Layer 2 of a small transformer language model trained on English Wikipedia (10 layers, counted from 0, width 96).
A neuron adds its activation times its output weights to the MLP's output. To switch it off is to set its activation to zero at one token and run the rest of the model.

Output weights of the MLP neurons that the questions are about. A number n stands for n times 0.0013.
n10: -49 117 159 200 95 44 -113 -56 8 -96 0 36 76 -27 225 7 388 263 45 15 125 -21 -127 -51 -18 -48 22 133 52 -94 -15 -79 -9 -83 88 -132 96 152 -100 6 -20 -62 -27 -92 -107 129 -66 -62 -41 10 17 131 241 118 154 135 32 -152 -216 86 13 13 -17 -137 54 80 -63 86 -5 1 -98 -126 -61 -102 86 -99 -37 199 -132 -84 6 21 86 -182 -123 139 -66 51 83 -136 -12 33 98 -50 -73 84
n22: 192 -172 -102 -58 -75 -35 -209 14 -77 -218 -3 99 38 94 -12 -83 -85 39 128 34 -372 -18 105 123 29 96 -15 -62 -34 85 -2 -30 -13 12 -22 -135 123 35 6 94 -87 -51 -37 -40 52 -15 2 -20 -11 107 32 3 -69 148 113 93 -290 -78 -26 -155 -94 -15 -283 -78 121 22 0 -61 91 91 -65 -87 -69 -56 -179 20 82 -155 -267 -192 -96 -4 64 -97 126 99 90 12 -94 -177 -30 -196 -94 2 85 70
n44: 63 -95 9 50 -79 55 -77 87 -184 -16 -95 174 3 129 -251 14 70 -31 -141 -6 -189 147 285 -77 -5 108 226 -93 -107 42 27 73 -185 5 -84 -9 -158 -32 250 18 58 -201 -84 182 5 -195 -239 101 97 50 103 -81 -51 -47 -56 -111 -131 -19 206 66 -151 -59 20 -175 -16 269 -79 -101 101 117 30 193 -41 200 -48 119 88 186 100 40 -68 121 -34 76 23 -140 16 43 44 255 142 -113 -50 -143 75 85
n70: -67 20 -3 33 -84 20 -138 43 -80 -35 -110 -77 57 -226 262 -68 61 156 -42 -80 -98 29 120 93 52 -17 46 -70 -45 -122 -118 45 -132 112 -48 299 33 35 6 -6 44 -30 21 -170 -22 -6 4 21 -100 -239 117 2 -190 -96 -201 -157 -77 -18 26 38 -53 -162 24 157 -36 -187 -58 -160 103 -32 -142 14 169 50 16 67 -6 21 -30 0 -117 -26 -11 -99 248 -38 -107 77 137 -50 23 147 -168 154 -5 -94
n99: 75 88 -328 -27 -31 -18 89 -258 -108 -49 -6 19 -92 154 -118 112 356 -17 121 253 183 118 -140 16 88 139 -60 -48 110 109 123 156 74 75 -166 55 10 -22 156 -23 -15 104 -48 -202 264 -97 -16 -143 -62 82 -67 -57 39 149 219 -169 -119 -59 35 11 -132 -50 31 100 -34 72 -14 -74 96 -93 235 -66 -125 217 -113 178 90 -20 -19 316 264 -10 -244 37 101 7 275 71 37 97 87 144 -64 65 -3 26
n112: -169 -141 -74 -93 134 -110 -33 49 -34 223 165 7 163 47 22 -77 387 -103 -99 -45 61 -33 13 73 -55 70 -207 -212 90 34 36 -106 -91 7 -196 152 -40 137 175 127 157 61 56 47 -142 -69 27 -184 74 -76 2 -28 -20 -84 -24 -206 -94 101 -15 -91 55 96 -87 182 -72 42 -110 -223 110 96 -59 71 -126 25 19 4 42 20 14 -77 58 -51 -209 -121 162 -28 -18 49 97 124 43 -26 2 157 49 -63
n143: 197 -1 -21 82 -88 8 -32 99 0 -135 34 276 90 144 174 -93 -129 37 -34 -49 179 -58 -198 -206 -264 127 -36 -34 -36 147 -133 244 208 -130 -84 -200 -72 -87 -283 -39 -86 -50 41 -95 14 -169 51 220 47 -45 103 -26 -4 -12 -117 -14 -109 12 -60 -6 -90 154 -24 -11 -106 -2 196 -184 -23 174 78 192 -12 -145 -39 67 27 29 71 124 131 -60 -65 -37 80 97 -43 -33 121 -50 33 -201 -11 -4 -192 180
n172: 121 -72 210 -99 45 -5 88 -105 81 70 6 -219 29 154 237 -17 173 -89 -157 126 -38 79 -175 176 166 -262 -101 -24 82 -18 -58 -46 96 14 100 84 -2 -36 -86 -159 127 93 32 13 -1 39 39 -37 -110 -238 -81 0 42 53 178 15 0 -85 -205 130 -54 355 67 -73 43 -117 -24 -111 72 23 -166 -31 226 -10 1 89 43 74 -83 -49 123 -67 -14 48 -162 35 -14 129 -7 -122 -12 42 4 18 67 -143
n177: 7 -9 98 140 2 -42 141 -92 -71 -42 84 -94 86 -188 -54 125 52 -110 -107 89 -1 -84 175 10 -15 -282 -133 -81 -103 29 113 94 66 133 227 49 42 -34 -49 46 -119 36 48 39 -125 2 -42 -82 26 -121 58 -187 127 -46 72 4 -85 -21 -195 -72 97 102 -305 -208 97 28 32 15 28 -190 115 77 -145 81 7 -54 -40 -17 -36 -27 223 -15 -16 134 28 45 -14 -91 71 -25 122 -46 70 50 -97 -14
n183: 131 -80 0 -14 53 -134 230 9 -6 37 136 17 127 -11 25 119 263 -113 61 23 -124 20 75 -160 52 -59 3 -169 -139 -221 -127 32 119 -251 120 136 95 99 -33 18 -5 -75 72 79 -48 -211 -46 88 -14 -208 20 -14 119 210 -4 -111 236 -5 43 -81 89 1 -71 -32 -22 15 -76 -45 50 96 -31 125 -13 108 148 -81 -26 -67 -243 -101 188 53 -1 8 -43 34 -300 -40 -70 35 -37 49 96 38 163 -52
n199: -23 -218 7 -114 16 70 217 66 195 130 -9 105 127 83 42 -37 18 25 -28 -72 103 -8 111 2 -79 96 -50 -123 110 39 36 -239 -22 -109 -132 32 88 199 173 -42 -110 21 28 -89 38 3 -70 -60 -9 136 6 70 -160 -12 132 -37 -187 -81 -151 -41 -30 -56 -63 -274 229 73 37 139 279 -65 78 -209 -202 50 37 -17 -128 117 -166 -160 152 68 -11 39 49 -54 160 74 27 62 73 153 78 -34 223 -123
n222: -53 -91 27 125 -6 162 108 -50 -19 63 151 -119 68 84 71 85 -403 -7 147 73 -135 -60 -111 -174 68 -61 98 -105 -78 -8 45 -5 116 -56 102 -80 54 70 -22 -244 38 -67 128 -133 161 -13 -27 34 -34 -61 -108 -61 -49 23 -61 -6 -132 -9 -78 40 125 163 -25 18 176 -85 -78 -1 103 4 18 37 223 34 -14 -160 115 -34 23 -297 -326 -15 -109 24 -104 -101 -152 -105 35 40 -105 -72 65 -89 -70 53
n245: -81 78 -80 -58 -83 -120 -232 -36 -40 -28 -111 18 -293 68 69 80 -484 -18 -31 -101 66 12 -57 -211 -115 125 -54 -63 -54 -20 72 -34 -73 -193 143 -18 -50 -32 308 142 -5 -159 -134 -91 67 -1 28 15 -14 218 6 -6 114 -85 -290 -157 62 38 170 -123 79 -1 -99 186 55 139 60 38 55 -131 -67 70 -122 43 33 87 2 30 87 53 -77 68 158 -116 -94 -117 -17 14 -84 62 -14 -58 -101 142 1 -22

Each question names a token from some text and the token that comes next. It shows the activations a of the neurons there, in the order above. A number n stands for n times 0.0038.

Then comes g, the gradient of the next token's log-probability with respect to the MLP's output, scaled to length 1. A neuron's effect is roughly proportional to its activation times (output weights . g). A number n stands for n times 0.00084.

" vocals", then ","
a: 24 -2 21 24 52 -1 -31 -14 -2 5 -40 -2 -197
g: 17 -121 112 28 152 21 -66 -88 132 -49 54 -55 306 -127 -117 46 -7 -6 161 30 -312 -246 -116 105 -8 41 171 -134 282 -36 70 -135 -172 36 -98 42 110 96 34 -13 -211 -107 120 105 230 -125 -85 67 48 -124 26 -43 23 7 -312 -180 -73 296 -9 152 -78 18 -59 -161 -97 -218 156 -4 13 -38 140 136 103 -19 -142 -121 -3 114 14 -51 -12 117 -80 -108 38 141 -24 -1 -1 113 29 -99 8 -213 52 -58
Which neuron, switched off, lowers the next token's probability most? n245

" ide", then "as"
a: 257 -1 -52 -25 -3 4 0 37 -12 29 -38 -3 14
g: -16 135 -58 34 -141 134 5 97 11 42 147 42 -140 -224 -11 -179 -47 -21 68 4 133 -54 -193 219 67 -187 161 99 -195 46 -36 -36 -89 116 105 -60 231 155 -12 103 -194 176 115 -104 -98 32 141 -185 39 -157 64 -30 49 -78 -137 -84 96 -229 117 -291 -136 95 147 83 63 55 125 -159 85 75 -86 86 3 -18 117 -119 -246 46 246 7 71 64 -31 19 13 -148 -153 -1 -65 88 9 -108 -333 -20 71 -46
Which neuron, switched off, raises the next token's probability most? n10

"d", then "r"
a: 32 -6 32 -29 13 1 4 6 6 14 22 -9 14
g: 185 180 -16 130 63 -23 -10 76 177 104 -177 -100 -95 -67 136 -87 39 184 122 283 -129 -73 -135 5 -61 8 -147 -151 72 -88 169 -296 -58 10 -64 -5 -2 90 43 107 -33 21 -92 -76 -74 53 -22 -33 -59 74 -96 245 -165 120 104 -39 -50 -40 -20 154 2 -27 92 -73 56 3 124 -16 -115 -82 97 -23 -33 -63 63 -59 323 -10 -151 -30 11 -103 -88 -203 -163 -104 357 67 33 -109 157 -240 151 13 209 -207
Which neuron, switched off, lowers the next token's probability most? n10

" b", then "rain"
a: -5 -47 16 22 -28 -7 -6 -7 3 70 12 1 -5
g: -115 -98 -67 -116 -21 55 -89 -55 122 54 63 -3 -103 -26 73 13 -3 -269 144 -3 125 -275 173 -103 22 11 -83 58 -98 -8 140 262 -130 201 20 -88 261 182 54 11 229 -8 -22 78 -59 45 130 -61 260 -22 -155 -41 3 -175 264 129 -16 -32 -77 192 172 -70 115 -29 -28 -72 68 -88 1 73 68 76 -213 -36 78 194 31 2 71 -63 24 -100 -270 -123 -124 -107 -126 -30 174 266 62 30 -11 181 -81 99
Which neuron, switched off, lowers the next token's probability most? n22

" along", then " with"
a: 1 -2 15 3 3 -8 6 -12 177 3 25 0 -17
g: 162 44 38 -107 31 132 -49 -33 141 -99 156 2 80 -5 -6 78 -82 15 -65 -180 102 -40 69 18 127 143 -91 -161 -75 -7 55 50 21 90 268 142 74 130 -80 -47 -157 -130 32 202 216 41 -136 -192 -155 -313 -36 -195 -31 -16 144 -285 74 -50 72 117 -148 88 -167 60 -109 152 47 162 -70 46 107 114 80 213 65 -159 -255 -188 -100 -147 35 14 -241 37 77 -42 106 59 -212 60 63 49 -139 53 -54 -44
Which neuron, switched off, lowers the next token's probability most? n177

" West", then "m"
a: 2 -5 7 0 7 0 -50 39 4 -1 0 -3 -25
g: 41 -48 60 -14 220 79 38 -99 -117 136 -68 -111 145 172 26 -39 -113 -132 93 153 73 -36 -51 -2 -13 -270 148 -33 78 -55 -22 -304 71 69 66 201 124 22 144 -100 -5 322 5 -111 -179 -291 -16 173 -117 7 107 104 -86 63 -166 -44 -40 204 41 83 149 65 -5 -143 117 38 -35 -38 50 -84 -42 84 -56 116 5 265 64 30 99 -184 -109 -164 -111 -38 -10 152 90 251 54 -8 -129 -135 -26 -92 -231 -115
Which neuron, switched off, lowers the next token's probability most? n172

" tour", then " of"
a: 6 4 14 0 -1 33 19 51 -6 79 -5 94 -10
g: 70 59 3 -12 82 -83 -105 189 129 70 109 146 136 -93 174 -114 -43 -72 -168 19 7 97 -236 17 41 100 -62 -60 127 50 -11 51 131 -306 150 -59 -106 -71 -48 -29 18 -128 175 86 244 8 -93 142 313 -37 48 -236 153 17 -55 -54 170 79 -60 -118 38 -163 275 -95 -78 41 -55 3 75 -129 20 7 5 -145 34 112 244 -133 55 -44 36 -51 53 346 -20 2 -28 -139 -59 50 -5 73 10 312 41 152
Which neuron, switched off, lowers the next token's probability most? n183

"lect", then "ual"
a: -15 2 26 -14 -3 -19 -7 29 -8 33 13 39 0
g: 246 -164 19 -99 21 26 -3 -56 35 107 -32 -123 14 53 85 135 -100 40 46 5 68 -87 22 114 -58 -125 -272 135 -75 -54 250 -213 -194 95 -84 -48 86 -110 -68 30 -267 -132 -81 -4 207 75 -96 56 -106 -44 79 -265 23 -29 151 -42 -312 -66 -175 -21 -67 -62 -14 99 243 -189 119 -8 45 -119 -22 -28 170 -101 192 -226 -82 -200 -90 -72 -23 187 -27 121 122 -162 -141 -27 -23 -13 -37 76 -121 -163 106 31
Which neuron, switched off, lowers the next token's probability most? n222

" R", then "iv"
a: -1 6 1 13 -39 0 -39 -11 14 82 3 -3 -3
g: 160 236 -86 -74 47 37 16 -80 -71 -91 152 53 39 -173 134 -119 11 -124 -92 78 10 -75 -13 210 -86 49 -116 -123 89 239 -28 -211 31 -69 -26 -100 86 -4 102 244 73 -146 121 59 153 -108 -39 -35 -131 -75 -126 -161 10 62 -86 11 -36 32 139 -44 118 -111 33 -18 -18 -237 -155 297 -70 -104 -86 -113 -113 153 -1 -57 -86 -129 120 -92 -87 192 -273 37 -241 73 85 -260 -43 156 -20 112 -272 -64 6 97
Which neuron, switched off, lowers the next token's probability most? n143

"ant", then "ram"
a: 14 -2 5 5 -19 -7 -42 14 -2 1 38 0 -38
g: 156 14 61 65 -307 -141 182 -6 71 184 -258 39 29 -86 260 -106 -7 -70 119 156 -128 25 206 -64 10 158 -86 74 113 -38 216 49 -135 -62 -112 23 -67 -169 -98 42 -70 45 151 3 116 165 2 -45 15 -30 -121 137 148 -225 190 73 -101 1 132 -168 36 32 149 46 85 169 50 -122 71 73 99 -5 86 -148 -33 100 44 49 31 76 20 -6 88 141 215 -60 154 6 132 -22 221 250 138 209 176 60
Which neuron, switched off, lowers the next token's probability most? n199

" Sal", then "is"
a: -8 -25 -9 7 -12 -42 -142 -3 4 20 -13 11 -49
g: -18 181 -91 22 103 -6 -21 25 -18 -470 339 -4 -234 -235 -3 134 77 -129 -56 -129 -189 111 118 -1 10 73 -136 -110 -4 136 42 219 133 -65 43 -56 -61 -4 -1 -38 -228 -93 72 -37 232 97 64 -9 -24 -156 142 -98 124 23 -285 116 53 -79 -59 -93 -74 -239 -37 -58 7 -37 -42 46 -19 11 -9 185 -130 85 105 0 -147 111 127 52 -115 106 97 -48 -17 65 80 -203 -105 -15 58 -127 5 70 134 -23
Which neuron, switched off, lowers the next token's probability most? n112

"n", then "o"
a: 0 15 13 57 -46 9 -16 2 0 6 8 54 35
g: -159 68 -94 -80 22 56 -71 -35 276 142 61 -123 -141 18 -74 -13 59 -68 88 -74 -55 -31 -84 -158 225 195 -12 25 100 182 96 -97 261 37 -170 -188 -94 -4 -61 -290 25 -55 -169 -189 -71 -157 12 119 -67 13 -272 -7 -26 27 -113 -74 88 -104 39 -20 194 236 69 -21 34 -35 -22 22 114 -51 -156 -87 -136 -152 110 -345 176 -22 136 -21 60 155 -25 151 -71 17 -42 -72 237 76 -102 -2 62 -148 43 -128
Which neuron, switched off, lowers the next token's probability most? n222

"ens", then "\""
a: 134 -14 12 6 6 52 -28 11 -4 11 89 8 1
g: 174 -169 -115 -45 45 10 -68 139 -197 94 -120 102 -3 180 20 9 111 0 -94 223 297 -6 -192 94 -18 169 -113 -256 -90 -85 -234 88 41 -41 -44 50 -14 -30 -46 151 211 67 119 -246 -80 -290 -75 -232 -24 -50 -45 15 -106 -134 172 -36 127 -52 -27 -69 -9 57 91 318 -58 -20 42 -60 172 105 -70 -61 120 56 -43 8 -68 57 42 43 90 37 -107 -42 -72 127 -163 -128 11 146 51 196 2 55 25 263
Which neuron, switched off, lowers the next token's probability most? n112